Layer 6 of a small transformer language model trained on English Wikipedia (9 layers, counted from 0, width 96).
In attention head 0, each number of a token's query is one row of weights dot the token's vector x plus its bias. The head spreads its attention over the tokens so far by the softmax of query dot key.

Query weights of the head. A number n stands for (n - 500) times 0.00081.
q0 (bias -0.035): 245,361,499,473,663,508,526,528,643,704,147,639,441,485,426,496,511,244,576,409,652,723,358,611,625,674,690,338,590,430,506,661,353,421,551,386,417,426,337,330,174,515,575,368,518,730,470,214,424,725,544,559,514,656,309,239,516,479,453,377,568,331,326,539,722,529,520,664,466,494,418,405,587,648,601,674,457,492,330,574,607,558,771,294,476,661,648,487,413,374,702,576,461,377,434,421
q1 (bias -0.005): 440,689,470,525,518,566,659,516,536,471,443,224,403,407,732,313,462,628,763,567,400,649,350,490,382,609,469,457,642,425,700,557,257,434,363,162,381,574,659,503,405,541,459,495,549,652,377,484,414,706,940,669,399,397,213,436,565,536,491,347,532,371,432,540,467,647,501,453,506,137,627,524,494,725,356,480,608,581,668,726,243,474,581,326,490,465,453,455,246,467,582,573,379,273,363,257
q2 (bias 0.004): 336,662,531,240,308,368,499,484,428,493,479,405,499,530,487,313,509,472,643,675,461,514,456,394,581,751,460,221,429,245,383,565,583,467,546,172,444,467,714,545,335,622,328,617,789,477,359,488,607,667,607,601,411,274,733,531,359,618,516,478,405,391,562,653,948,443,639,413,592,578,585,288,666,621,492,337,674,409,514,427,497,438,641,470,508,416,304,658,455,963,695,410,701,422,269,674
q3 (bias 0.005): 272,829,481,675,432,477,604,540,677,615,411,567,415,263,444,413,711,513,578,288,338,446,577,293,528,767,391,336,527,332,190,677,543,623,553,239,443,530,540,368,353,437,935,563,321,350,408,337,450,760,564,497,460,710,562,322,329,696,516,621,757,374,489,563,726,586,610,556,509,236,448,753,669,419,551,742,539,530,302,488,532,487,653,429,391,705,526,357,430,580,492,411,280,302,466,599
q4 (bias -0.011): 577,259,736,457,780,679,380,518,519,650,213,743,487,566,486,731,393,475,410,362,396,232,598,499,324,462,543,526,585,801,293,466,499,588,289,765,428,357,278,297,325,339,261,127,377,611,700,456,521,355,349,447,680,493,432,598,698,586,528,607,544,623,274,417,337,397,588,364,544,697,438,328,527,444,671,690,537,539,531,552,410,505,502,662,400,533,680,454,515,628,308,466,704,353,656,539
q5 (bias -0.017): 416,570,410,70,372,343,491,495,391,522,660,384,560,396,611,792,371,492,478,637,377,463,542,431,642,268,698,366,400,484,383,558,460,368,591,420,416,420,410,675,474,784,524,677,500,690,611,523,313,634,461,665,471,408,419,585,595,145,472,559,493,659,625,585,520,668,593,256,353,673,373,373,334,380,631,856,210,601,468,322,545,727,512,537,491,825,416,387,435,637,445,469,500,618,562,567
q6 (bias 0.010): 386,276,694,492,670,803,491,522,502,423,391,752,841,374,445,824,535,222,339,520,517,507,335,458,227,276,426,776,669,626,293,316,340,452,453,850,449,310,514,286,546,199,668,467,459,634,525,211,414,704,510,460,398,681,450,659,315,379,76,546,647,791,487,612,497,546,470,695,457,578,656,298,496,628,610,518,376,710,345,416,553,471,520,737,540,524,453,500,502,559,512,559,579,454,501,352
q7 (bias -0.002): 460,586,783,813,330,389,955,423,448,408,797,532,397,635,435,258,548,412,681,300,616,647,387,460,688,562,530,472,571,469,768,460,556,302,512,588,398,533,681,337,334,369,409,199,687,618,216,612,517,560,758,419,510,608,408,467,463,586,328,428,549,470,441,559,613,419,431,471,533,361,575,669,545,492,468,220,445,539,576,611,534,211,701,304,275,483,371,453,544,274,720,182,776,394,422,520
q8 (bias -0.016): 521,520,567,593,570,172,454,490,589,577,368,297,430,426,472,667,456,525,757,238,671,467,684,635,671,758,451,517,465,414,258,560,525,529,485,447,535,580,515,677,134,613,503,392,223,648,286,353,637,442,777,546,541,428,319,233,422,506,549,619,639,246,293,432,649,612,570,367,608,481,298,604,431,613,579,974,469,883,647,498,343,493,541,604,533,526,653,557,400,500,260,663,275,397,578,493
q9 (bias -0.014): 415,316,649,441,669,399,455,524,408,561,400,542,491,608,723,737,569,472,392,376,564,303,681,663,507,618,591,405,403,476,416,774,467,451,520,408,488,559,413,315,494,619,577,515,435,605,517,438,517,289,304,658,552,297,471,320,629,248,328,690,593,701,477,699,383,557,701,300,709,819,446,131,452,449,435,613,595,607,463,600,614,560,397,469,645,573,415,330,340,651,644,534,529,614,558,652
q10 (bias -0.022): 477,476,580,384,329,324,542,341,292,577,512,513,679,509,537,514,341,511,401,321,354,540,733,529,575,738,413,516,248,330,448,462,836,50,684,456,676,571,400,721,433,726,71,279,467,507,520,920,471,309,412,521,490,206,579,505,549,272,548,564,376,701,590,307,246,498,566,528,566,676,592,321,487,457,445,467,633,573,551,804,502,467,591,480,609,725,348,529,744,674,514,458,447,626,385,616
q11 (bias 0.054): 633,453,270,566,259,492,613,779,657,191,671,270,433,573,623,363,473,579,614,423,576,534,572,395,526,472,682,334,412,644,504,352,425,191,536,356,496,594,555,475,526,581,221,554,720,352,651,932,471,410,645,511,374,474,443,746,593,670,702,445,326,520,429,693,671,377,490,463,303,493,616,534,585,678,403,513,414,352,356,348,340,603,465,585,410,491,429,501,698,304,376,556,616,787,622,434
q12 (bias -0.014): 603,401,435,686,647,521,405,595,399,628,290,373,650,400,636,609,347,918,465,599,333,462,802,616,382,424,491,573,541,696,490,470,722,568,644,670,508,281,349,520,693,577,438,374,444,427,605,661,529,260,387,584,551,546,556,405,641,259,746,456,664,477,492,344,246,496,627,417,594,463,436,455,414,330,505,559,597,442,577,551,374,515,455,437,543,434,291,404,447,369,361,458,342,510,464,661
q13 (bias -0.023): 534,419,595,603,326,917,645,584,440,586,328,613,385,475,477,493,421,117,391,617,547,567,271,495,481,522,533,434,642,345,662,620,250,594,395,419,436,438,534,491,414,473,479,810,747,621,365,360,427,506,693,702,545,546,452,585,649,350,316,446,397,577,480,535,528,648,603,787,361,337,376,424,615,718,545,519,256,302,350,537,637,405,397,214,447,594,603,611,427,550,658,465,439,364,435,680
q14 (bias -0.024): 240,426,656,444,657,592,750,512,578,555,624,637,404,425,614,740,536,207,594,455,464,596,309,318,406,568,563,413,414,526,314,523,825,215,332,479,419,485,481,419,215,290,489,583,535,826,424,526,600,729,836,822,598,865,361,393,417,492,304,175,508,732,259,643,739,446,510,571,611,434,451,249,420,703,438,369,382,506,330,544,476,613,561,518,562,528,409,622,449,606,553,572,832,410,360,543
q15 (bias -0.059): 529,471,609,530,716,567,284,322,319,763,298,670,508,519,297,447,479,499,449,636,583,570,555,653,692,582,471,561,459,264,553,676,702,515,379,664,536,292,221,567,344,491,666,322,375,649,332,308,449,634,603,444,710,507,433,244,736,571,450,428,465,273,430,206,482,373,630,539,683,352,284,518,426,420,616,481,650,637,563,714,565,441,694,455,583,596,527,504,584,651,500,414,378,395,372,601
q16 (bias -0.024): 460,583,426,503,373,469,648,419,541,652,711,508,167,366,299,450,568,423,590,568,245,554,466,412,469,480,436,604,508,329,644,510,307,617,543,529,495,564,664,392,188,461,163,600,510,631,388,242,303,680,735,595,452,386,486,504,643,628,652,440,443,547,496,493,583,509,499,606,371,377,232,597,677,600,413,579,315,618,614,484,451,553,536,296,501,693,372,489,591,528,580,466,543,463,484,537
q17 (bias 0.003): 534,679,358,607,622,544,477,450,450,548,542,723,445,344,425,421,543,511,285,648,220,631,728,428,156,465,516,498,308,884,522,517,488,300,465,446,699,607,583,335,569,316,503,417,491,433,548,659,359,317,554,388,483,444,591,318,528,433,426,476,485,706,651,404,129,549,406,552,405,635,649,430,502,620,416,460,575,543,414,649,593,335,593,503,478,797,419,739,741,429,388,455,289,738,583,466
q18 (bias 0.005): 530,301,910,654,588,324,560,714,650,306,480,408,303,820,538,615,692,586,606,617,865,510,264,696,542,435,595,579,534,616,702,222,363,496,676,453,375,178,425,596,446,390,487,352,758,694,505,559,588,247,543,320,576,750,304,496,504,526,497,520,414,236,193,350,525,487,228,437,450,563,532,685,184,527,526,468,378,656,624,813,501,486,634,419,433,129,544,677,391,71,498,548,659,358,579,449
q19 (bias -0.014): 294,767,403,538,441,634,248,587,467,628,532,699,82,478,444,468,752,434,534,594,579,300,416,516,372,738,336,212,318,653,395,846,546,402,416,137,476,602,365,645,235,286,547,396,621,496,618,284,547,621,744,522,455,621,424,326,551,722,549,476,543,405,525,316,627,535,470,721,541,571,420,479,675,259,414,564,439,420,323,584,497,566,461,406,558,558,650,684,542,704,425,616,204,471,387,739
q20 (bias -0.011): 411,275,507,657,721,810,577,586,558,638,475,669,553,539,382,609,573,362,591,362,493,586,407,387,280,354,590,524,772,597,300,733,106,702,294,590,514,476,748,375,446,361,181,750,499,631,322,505,390,303,578,797,551,583,412,475,568,237,328,509,649,497,451,638,271,363,450,352,434,412,576,226,565,705,405,402,502,276,387,424,305,521,267,543,681,301,397,681,487,522,798,566,615,519,415,555
q21 (bias -0.011): 517,397,467,388,631,465,588,475,481,555,309,157,639,319,633,300,392,722,470,463,417,464,579,608,502,422,655,529,536,438,624,337,580,413,703,691,475,412,316,504,598,628,553,507,471,532,533,546,345,614,425,458,538,536,428,615,759,340,419,453,629,460,490,496,332,524,576,266,579,654,573,462,329,436,747,458,532,378,454,568,497,386,657,427,362,606,270,388,568,465,310,397,647,434,403,531
q22 (bias 0.013): 294,663,177,447,621,376,376,518,539,593,429,549,578,211,525,534,482,700,469,558,610,599,509,253,516,486,511,324,410,631,80,812,161,560,538,505,507,584,259,408,440,512,496,222,510,396,590,354,410,691,381,490,465,579,493,543,496,449,489,660,789,750,473,524,364,436,633,379,522,786,644,475,547,441,584,614,425,412,309,322,611,603,481,715,423,735,689,423,475,335,678,481,278,486,675,400
q23 (bias -0.009): 540,479,460,410,266,525,735,657,332,521,751,318,344,763,545,382,234,547,547,464,497,521,414,467,288,418,456,518,402,520,755,493,436,442,608,495,404,501,609,283,359,446,323,426,726,512,583,458,519,701,635,498,448,285,453,838,680,833,843,438,619,426,104,451,754,551,508,782,432,540,359,730,408,465,413,496,641,642,697,458,301,544,658,432,502,537,568,332,352,424,340,513,499,345,543,577
q24 (bias 0.027): 736,551,566,606,312,528,527,499,576,363,515,353,734,425,664,274,346,723,513,462,476,596,614,279,530,477,380,798,562,496,687,162,363,398,530,622,502,490,425,325,574,583,377,214,776,132,488,637,362,648,495,306,369,394,562,713,556,501,659,599,738,300,456,502,395,726,549,571,468,468,737,690,678,399,457,526,571,466,786,513,287,298,436,464,530,396,420,358,385,396,427,448,520,324,470,305
q25 (bias -0.013): 547,323,508,541,533,281,557,417,348,583,409,714,583,815,385,417,564,368,266,608,646,566,480,650,646,409,520,637,516,379,586,501,311,652,570,724,671,518,661,362,603,623,506,567,538,274,268,454,439,509,359,256,345,308,545,288,715,631,452,593,505,128,450,333,556,442,236,720,584,562,566,645,403,529,465,332,710,368,539,528,547,460,607,512,637,343,564,554,586,397,701,438,400,601,515,473
q26 (bias 0.021): 580,763,477,864,343,668,440,333,575,447,431,538,535,603,544,574,783,415,443,403,458,426,526,438,587,662,309,628,650,516,229,473,359,544,687,287,492,271,628,706,805,463,564,486,611,228,370,536,354,508,584,716,455,699,319,562,361,256,507,611,555,592,602,422,466,526,414,635,463,545,752,480,640,275,516,645,250,570,451,516,414,513,378,402,551,386,508,378,513,708,442,326,261,599,511,598
q27 (bias 0.024): 165,587,258,321,494,509,637,415,555,460,683,547,438,257,478,567,571,635,696,651,236,463,433,437,396,289,475,499,483,593,553,591,513,725,470,478,393,624,525,547,594,362,764,497,283,488,593,511,721,489,222,253,474,507,564,470,335,589,647,573,500,648,667,754,477,635,705,246,446,634,523,383,441,651,570,480,516,559,426,342,692,467,499,672,320,657,218,332,225,467,542,537,499,448,508,502
q28 (bias 0.032): 785,382,332,521,504,355,504,618,577,268,514,538,450,541,748,357,662,588,404,352,511,324,677,511,460,245,410,793,388,675,487,327,158,666,229,661,570,610,478,245,710,496,946,525,493,290,505,497,445,613,488,420,411,400,194,454,789,536,687,732,607,429,397,498,338,808,451,425,521,457,521,567,378,465,535,589,551,692,686,412,327,421,421,543,438,523,281,329,564,484,390,582,587,618,695,308
q29 (bias -0.013): 370,449,455,186,736,290,766,445,569,542,598,500,719,508,493,452,376,575,513,561,221,580,577,495,309,272,767,387,330,307,438,496,359,267,501,585,581,634,567,357,369,679,403,669,362,647,413,590,370,573,383,516,427,305,611,495,663,441,493,634,547,535,577,534,534,490,701,374,460,535,413,514,325,525,551,595,771,284,599,531,369,602,748,424,525,579,240,438,676,539,578,489,717,503,482,476
q30 (bias 0.014): 629,444,513,479,500,484,339,527,437,427,214,473,562,604,582,730,240,444,465,543,474,506,602,536,433,372,556,622,468,789,588,427,560,557,475,443,485,436,400,381,748,328,626,428,633,401,642,566,755,397,391,405,360,378,386,489,397,498,419,675,630,364,605,432,313,795,383,492,622,462,547,496,444,706,604,724,766,601,505,558,401,550,363,679,294,424,730,437,199,147,296,575,270,270,777,535
q31 (bias 0.018): 595,424,254,616,549,667,401,650,535,563,240,631,385,362,469,492,334,583,346,524,345,580,571,548,449,422,462,589,449,758,292,518,292,636,471,618,627,411,518,532,661,394,586,601,592,523,670,475,281,529,241,385,460,199,548,547,611,556,696,484,447,632,568,578,585,500,500,544,306,631,557,375,562,449,418,600,475,513,424,356,590,344,363,610,365,745,551,507,661,935,305,398,508,843,593,447

Each question shows a short text with each token's key, already scaled and adjusted for position as the last token sees it. A number n stands for (n - 500) times 0.0024.

Then comes the last token's vector x. A number n stands for (n - 500) times 0.012.

0 " (": 640,332,352,158,796,692,553,181,534,715,596,354,623,557,650,650,600,428,592,534,661,528,430,576,267,634,245,315,358,696,464,368
1 "1990": 726,325,325,209,817,749,466,136,651,727,732,255,677,592,657,771,600,412,551,547,634,559,424,476,173,730,285,246,239,767,424,367
2 ")": 628,393,328,112,777,732,488,219,537,715,693,351,652,612,624,677,602,464,583,551,662,562,367,604,259,661,304,280,388,691,442,412
3 ",": 647,438,346,134,691,705,449,345,540,617,661,360,605,616,687,703,662,445,589,492,671,544,326,594,258,672,234,294,319,710,373,321
4 " Care": 612,391,477,224,701,571,380,305,528,661,634,352,642,530,606,665,575,414,671,561,624,491,290,481,279,611,300,351,282,680,431,276
5 "y": 600,456,463,172,626,584,404,337,541,666,639,342,596,551,696,688,615,473,582,540,712,507,246,486,188,664,273,350,287,702,360,324
6 " rose": 666,461,417,284,661,607,411,262,552,652,612,274,625,603,649,743,709,386,548,584,662,512,335,532,228,716,227,317,297,726,320,293
x: 476,592,387,510,557,476,356,477,583,135,539,450,537,512,463,444,550,534,450,510,498,533,510,463,517,462,505,420,523,592,593,570,443,490,537,518,564,510,493,404,624,497,469,660,447,391,414,501,514,483,474,474,466,525,520,571,533,485,588,588,479,543,490,569,484,495,581,490,509,556,527,494,583,523,537,344,480,532,435,591,459,753,528,481,502,433,389,605,528,451,446,488,499,408,461,435
Which token does the last token look at most? 4 " Care"

0 ",": 671,355,371,164,782,687,528,214,554,718,606,341,609,584,687,669,626,406,605,549,673,539,399,589,251,647,219,288,332,718,431,329
1 " she": 710,461,352,203,684,631,414,293,581,629,722,298,703,571,697,734,666,441,586,627,575,581,326,567,284,704,233,260,280,712,302,250
2 " served": 725,464,393,258,659,673,475,272,626,645,666,278,630,615,753,766,695,394,590,639,602,576,384,607,215,706,237,275,278,712,368,234
3 " as": 691,428,427,214,731,674,412,261,614,670,699,300,586,592,727,752,666,440,491,591,641,493,391,629,195,665,214,278,215,727,381,310
4 " Deputy": 614,477,510,207,613,644,413,296,557,724,681,357,526,590,712,674,619,462,573,633,710,421,343,530,207,675,299,282,277,723,384,276
5 " (": 556,252,325,150,780,790,485,115,633,785,752,261,734,509,617,741,606,506,460,542,689,531,424,462,177,691,310,340,329,726,398,379
6 "Con": 686,328,384,255,785,708,470,142,645,794,759,251,695,536,664,778,544,454,445,611,657,552,428,453,203,719,335,233,222,725,422,379
x: 497,519,520,460,570,536,418,584,595,318,307,511,531,550,517,513,618,572,526,416,466,503,532,485,505,562,519,457,362,548,582,519,487,541,469,325,496,470,489,442,518,474,395,413,391,270,529,561,573,541,472,492,439,485,567,625,429,446,509,564,484,455,447,554,438,451,483,474,488,573,564,493,563,492,419,568,552,476,432,472,495,791,536,422,618,497,489,593,418,535,465,702,427,554,611,476
Which token does the last token look at most, and with what share of its attention? 5 " (", with about 40%

0 " was": 675,362,367,168,783,682,535,205,552,720,613,332,623,581,691,676,627,412,597,557,673,547,405,592,248,651,214,290,338,719,435,320
1 " '": 569,330,295,110,753,623,514,212,475,663,683,322,713,568,598,686,497,501,537,497,662,540,341,500,270,740,291,280,338,671,425,358
2 "to": 742,461,357,166,734,634,434,306,641,717,782,167,692,691,693,831,664,496,530,614,727,547,328,497,158,808,243,198,184,745,352,260
3 " say": 669,443,343,148,692,555,385,378,582,663,681,298,635,611,629,762,622,387,703,555,691,571,261,543,261,792,233,219,311,691,364,256
4 " as": 678,438,349,83,693,587,340,336,551,638,745,283,638,641,603,799,633,398,569,489,635,586,265,627,260,814,181,207,275,723,367,302
5 " little": 651,425,386,161,668,633,329,259,553,681,740,262,672,640,591,764,599,428,601,542,636,604,266,549,253,821,177,278,305,787,412,255
6 " as": 672,448,361,91,681,603,354,275,561,635,746,282,613,621,589,785,665,410,568,497,636,535,267,605,260,809,196,226,280,722,353,331
x: 475,426,475,569,514,508,412,479,564,100,425,534,588,531,514,581,531,500,363,537,545,498,443,509,537,506,570,495,508,537,636,521,467,508,516,484,558,497,451,475,605,517,392,550,477,390,543,480,449,445,498,514,510,443,489,602,486,544,663,402,511,523,483,549,569,467,421,481,496,455,532,566,553,506,425,418,533,570,486,481,432,758,467,446,493,371,458,517,504,514,568,641,487,516,517,484
Which token does the last token look at most, and with what share of its attention? 1 " '", with about 50%

0 " was": 675,362,367,168,783,682,535,205,552,720,613,332,623,581,691,676,627,412,597,557,673,547,405,592,248,651,214,290,338,719,435,320
1 " born": 688,429,345,187,733,697,502,247,594,594,637,302,675,600,752,767,670,382,609,584,594,668,343,647,240,692,215,234,283,687,333,319
2 " in": 696,409,406,237,805,697,421,248,618,623,640,320,611,640,762,770,656,346,554,644,598,596,355,564,198,633,261,224,261,668,296,396
3 " A": 620,288,446,222,745,659,443,208,583,627,702,360,536,606,641,683,589,353,495,648,600,410,365,487,218,649,341,224,239,610,322,400
4 "uck": 686,298,405,265,735,702,541,308,603,713,688,300,569,578,713,726,618,390,570,571,659,500,305,401,186,714,338,267,272,714,306,367
5 "land": 639,328,422,257,734,750,455,274,544,658,717,324,633,645,724,726,653,394,534,580,624,563,268,462,203,607,336,273,232,721,295,344
6 ",": 612,343,332,218,727,716,474,367,581,638,666,373,570,580,736,687,664,404,600,544,649,555,349,489,255,567,331,287,347,663,233,337
x: 505,585,468,474,467,539,423,500,554,109,553,507,468,551,537,572,562,515,518,458,510,477,424,493,498,494,540,568,431,534,410,427,603,491,542,503,522,443,420,612,553,545,513,573,505,509,446,631,485,449,502,573,423,509,524,598,399,494,584,474,463,543,471,611,519,413,477,462,514,470,488,476,610,436,459,424,390,502,555,480,438,733,582,598,516,413,406,447,530,588,448,551,507,528,461,395
Which token does the last token look at most? 6 ","

0 " release": 667,356,375,172,785,680,537,211,547,718,590,341,614,581,686,670,625,402,598,547,670,544,408,602,258,655,207,297,346,732,444,330
1 ".": 635,469,328,113,688,713,509,242,559,681,667,374,663,631,658,682,608,403,543,367,731,632,288,579,292,690,259,239,358,766,408,346
2 " The": 688,376,316,178,706,612,417,288,584,643,650,355,669,596,686,701,589,413,549,512,656,544,326,558,272,664,238,262,328,696,399,324
3 " couple": 707,454,299,282,665,641,511,252,579,599,569,303,647,630,693,683,679,434,612,610,702,507,366,576,249,710,263,306,350,703,350,324
4 " moved": 743,441,346,314,713,626,552,245,581,594,574,270,635,663,724,779,682,362,580,592,623,571,368,581,225,693,244,309,289,691,377,315
5 " into": 713,420,412,249,754,649,450,226,621,618,650,299,575,637,733,772,693,343,482,613,604,515,353,595,197,676,257,262,262,664,323,385
6 " a": 658,315,362,275,753,694,448,245,612,627,664,298,600,636,664,746,673,391,425,596,604,471,351,564,216,679,267,263,309,675,368,395
x: 499,463,489,532,454,540,369,608,504,87,521,435,496,441,442,552,574,499,422,431,501,439,463,507,475,556,536,454,530,519,504,528,442,422,588,557,577,437,524,532,614,500,530,507,413,461,485,498,488,477,520,468,439,484,587,617,551,518,488,537,464,535,438,615,606,524,593,543,610,465,417,481,560,522,533,519,508,502,512,515,477,722,443,368,490,387,447,526,470,551,454,608,565,524,500,468
Which token does the last token look at most? 1 "."

0 " Tra": 677,348,379,161,797,681,540,196,552,734,621,316,628,584,692,686,630,419,591,571,686,532,404,582,237,659,220,284,312,715,431,327
1 "ff": 731,363,412,247,798,716,457,196,658,750,742,189,751,601,740,843,609,430,516,589,700,627,275,485,169,740,228,217,203,802,359,294
2 "ick": 692,337,319,184,790,645,436,212,563,719,690,217,739,625,682,812,598,477,545,561,670,602,190,455,158,755,218,243,227,755,405,336
3 "ing": 696,343,322,162,804,626,424,235,611,678,670,218,715,615,719,829,663,465,566,543,710,615,209,488,163,750,195,229,240,751,365,357
4 ".": 632,428,294,151,683,687,498,211,558,657,636,352,666,603,665,684,611,415,526,381,723,609,301,518,250,682,260,270,337,751,380,349
5 " In": 715,399,327,210,766,623,408,212,600,669,670,310,625,613,702,774,567,390,492,604,639,583,383,556,194,722,231,240,280,705,351,329
6 " 2013": 679,365,337,192,753,642,483,199,602,610,685,328,685,676,624,758,588,337,573,546,647,600,287,555,268,694,297,226,306,717,396,326
x: 459,507,552,556,406,607,395,468,540,200,350,511,618,565,474,484,471,504,443,339,415,484,496,505,540,447,414,580,555,450,572,490,436,541,553,478,503,422,491,580,588,395,502,536,481,533,584,580,446,431,560,511,425,485,482,757,482,539,553,544,445,573,421,556,431,433,477,534,487,499,528,527,492,504,497,470,552,446,497,482,422,830,545,483,498,472,564,513,534,502,405,572,533,513,512,501
Which two tokens does the last token look at most, in order? 4 ".", 6 " 2013"

0 " traffic": 680,359,372,165,790,690,533,194,554,724,610,328,624,582,696,685,637,411,600,567,672,552,408,595,240,663,208,287,334,735,426,325
1 "king": 753,389,345,145,787,694,438,243,605,653,644,279,672,637,738,818,680,417,569,559,672,656,268,581,183,771,137,234,285,785,344,321
2 " by": 721,419,400,171,740,691,445,252,601,649,640,264,595,645,714,780,699,338,539,578,670,540,326,595,179,746,211,225,245,750,338,287
3 " citizens": 661,431,445,179,695,741,421,246,592,646,656,286,663,657,694,742,676,407,616,575,685,643,359,535,215,690,215,309,280,790,338,260
4 ".": 639,466,340,127,675,718,466,236,575,655,666,374,656,612,647,669,593,395,573,390,713,625,323,525,271,682,275,255,334,746,379,320
5 "\n\n": 658,417,316,159,735,639,573,272,606,644,563,338,608,603,692,676,588,411,626,437,634,566,347,506,291,645,272,284,374,643,419,360
6 "=": 716,480,452,156,692,676,539,258,577,681,514,317,567,672,734,705,587,377,652,557,658,532,347,470,231,671,286,296,339,639,463,359
x: 488,511,555,489,544,484,334,517,688,106,445,542,445,507,520,521,547,449,500,487,559,466,425,518,512,441,544,494,554,496,505,597,579,473,488,492,474,443,497,502,427,549,562,464,589,514,507,403,471,487,492,481,447,521,473,658,512,455,427,446,470,472,476,576,498,496,448,556,491,503,581,509,442,479,583,561,534,388,455,565,505,727,407,503,523,462,466,628,488,497,512,693,557,520,452,410
Which token does the last token look at most? 6 "="

0 " Diego": 673,350,383,161,786,680,538,213,548,728,604,342,612,585,693,667,620,406,616,550,688,536,409,579,242,648,228,288,320,721,426,331
1 " Com": 644,291,407,192,825,653,533,283,612,689,741,312,676,591,726,739,689,449,578,578,743,507,333,505,240,692,287,230,272,745,308,374
2 "ic": 650,416,422,188,780,625,534,367,614,744,714,247,691,613,734,777,645,473,532,490,756,640,240,535,229,684,290,248,288,784,309,334
3 "-": 637,393,346,244,732,679,539,250,539,740,639,269,607,602,722,738,626,570,441,583,776,500,381,419,169,725,333,292,341,741,349,361
4 "Con": 654,347,358,236,770,650,493,200,591,779,735,234,688,573,678,783,598,470,454,577,703,553,313,471,210,720,334,229,246,737,388,323
5 " to": 655,361,424,285,795,681,517,245,626,774,683,267,613,591,705,765,634,372,450,581,672,565,378,528,225,659,328,245,312,718,293,357
6 " launch": 703,378,415,218,729,693,489,255,607,686,623,285,615,649,738,782,700,313,466,518,699,589,345,554,193,756,199,286,312,820,321,268
x: 493,493,469,421,507,630,406,518,582,135,457,448,568,533,520,430,586,511,437,448,445,442,528,537,518,522,432,448,585,417,497,502,425,516,600,552,498,444,482,532,619,545,571,558,508,436,542,476,471,447,444,473,480,467,520,650,509,444,527,525,480,591,389,618,534,486,504,473,532,505,567,502,501,426,512,406,638,486,539,513,454,751,435,514,544,423,456,608,489,360,588,596,539,428,488,458
Which token does the last token look at most, and with what share of its attention? 0 " Diego", with about 70%

0 " activist": 671,352,381,161,774,695,537,210,543,725,593,344,610,585,695,662,625,413,615,555,671,537,405,588,244,649,214,302,331,727,439,329
1 ".": 621,461,349,115,663,734,505,239,552,676,657,385,638,623,682,650,623,427,581,385,730,605,301,561,270,664,254,278,349,775,383,353
2 " The": 683,372,321,160,701,628,389,279,599,641,660,351,665,595,711,696,587,422,585,544,675,523,338,552,236,661,232,274,297,691,388,303
3 " letter": 664,417,360,225,715,578,500,269,593,629,594,286,611,635,695,711,692,451,587,617,717,515,333,558,232,728,212,321,342,735,341,333
4 " of": 683,417,395,204,713,656,450,280,589,660,640,242,632,694,756,779,664,417,500,618,687,508,298,549,162,686,219,280,220,700,385,298
5 " int": 695,431,411,313,727,577,493,277,573,616,589,248,607,693,673,759,723,480,477,647,754,466,413,518,223,780,277,302,231,699,365,368
6 "ent": 652,431,489,201,718,605,541,233,584,632,615,207,630,685,675,763,682,401,481,575,752,548,318,503,173,729,274,322,203,716,367,379
x: 431,500,574,533,546,546,380,539,468,230,504,455,522,606,515,383,603,558,334,439,412,482,482,547,422,592,467,367,600,445,547,530,447,581,431,412,529,500,470,539,639,456,496,592,538,471,577,448,486,496,536,494,506,472,555,644,508,534,449,508,526,525,391,597,509,445,513,506,358,491,656,415,560,556,461,502,600,484,442,573,461,692,428,470,536,377,465,510,555,542,526,667,490,472,468,409
Which token does the last token look at most, and with what share of its attention? 1 ".", with about 30%

0 " the": 675,340,368,173,793,684,526,205,564,728,603,338,613,580,693,669,623,409,590,567,681,523,413,583,240,645,225,290,330,709,433,340
1 " \"": 523,302,320,36,755,603,549,229,479,692,650,348,672,515,582,668,535,475,561,414,713,509,298,501,309,769,297,311,423,693,398,434
2 "el": 677,390,363,186,690,659,473,204,582,679,692,218,641,626,604,776,632,462,471,544,709,516,336,466,193,811,228,263,259,736,385,349
3 "us": 701,379,355,216,761,645,506,204,629,639,679,161,710,611,656,821,667,478,600,570,660,589,327,425,184,744,242,259,191,723,392,355
4 "ive": 733,404,324,195,770,661,385,198,615,700,636,219,705,646,703,808,674,461,590,599,755,564,333,434,125,732,206,240,239,767,361,362
5 " voice": 681,380,343,196,730,645,431,234,582,669,618,288,675,637,644,770,727,474,546,605,750,532,295,501,208,759,217,256,345,788,335,376
6 "\"": 532,394,386,39,679,571,493,268,475,654,654,407,606,531,578,652,541,460,614,376,653,518,224,530,326,733,238,319,432,738,449,396
x: 530,505,443,544,481,541,394,488,589,133,466,547,472,494,452,594,505,485,509,549,423,499,492,490,504,428,390,501,533,450,551,576,459,565,492,592,541,558,540,521,600,544,494,602,403,417,529,479,434,367,632,505,476,507,493,612,456,451,497,459,509,564,454,606,477,471,478,408,598,535,661,569,435,536,427,450,461,501,454,465,453,746,437,496,501,456,455,531,596,500,535,580,536,484,474,424
Which token does the last token look at most, and with what share of its attention? 1 " \"", with about 60%

0 " time": 677,364,368,170,787,679,525,199,558,717,597,332,619,585,682,678,620,401,603,556,675,548,402,592,249,660,209,291,336,726,443,327
1 " co": 728,442,376,293,715,609,506,219,611,600,670,223,611,665,705,798,721,440,452,630,645,464,299,592,231,788,224,238,231,736,357,303
2 "-": 671,453,389,219,682,700,546,245,595,740,755,200,647,554,706,785,617,604,415,547,713,501,355,474,182,799,254,316,279,792,418,293
3 "writer": 681,401,347,174,767,707,480,230,640,724,681,211,697,584,643,776,678,458,573,523,666,571,288,540,222,762,224,260,288,795,455,264
4 ".": 618,510,345,169,636,704,472,285,585,680,653,378,648,626,679,656,619,443,584,396,741,579,283,527,282,648,289,269,350,747,414,323
5 " The": 724,386,318,207,709,615,373,277,621,658,665,334,671,602,703,723,592,416,562,563,669,530,351,530,240,676,244,250,286,693,377,290
6 " title": 676,382,333,218,742,617,506,224,566,673,607,299,633,631,668,719,669,470,543,605,734,529,388,591,222,748,246,281,355,738,358,401
x: 422,442,401,505,537,573,419,572,526,143,551,593,467,532,469,506,581,558,485,476,470,564,469,504,509,458,529,559,496,512,583,480,422,552,587,490,518,521,479,433,668,383,481,531,444,430,602,497,548,487,637,437,423,466,428,570,448,496,523,514,493,510,335,575,571,465,470,544,490,584,563,447,425,483,501,501,470,510,386,542,457,728,447,455,534,447,489,579,519,445,545,645,485,610,479,427
Which token does the last token look at most? 0 " time"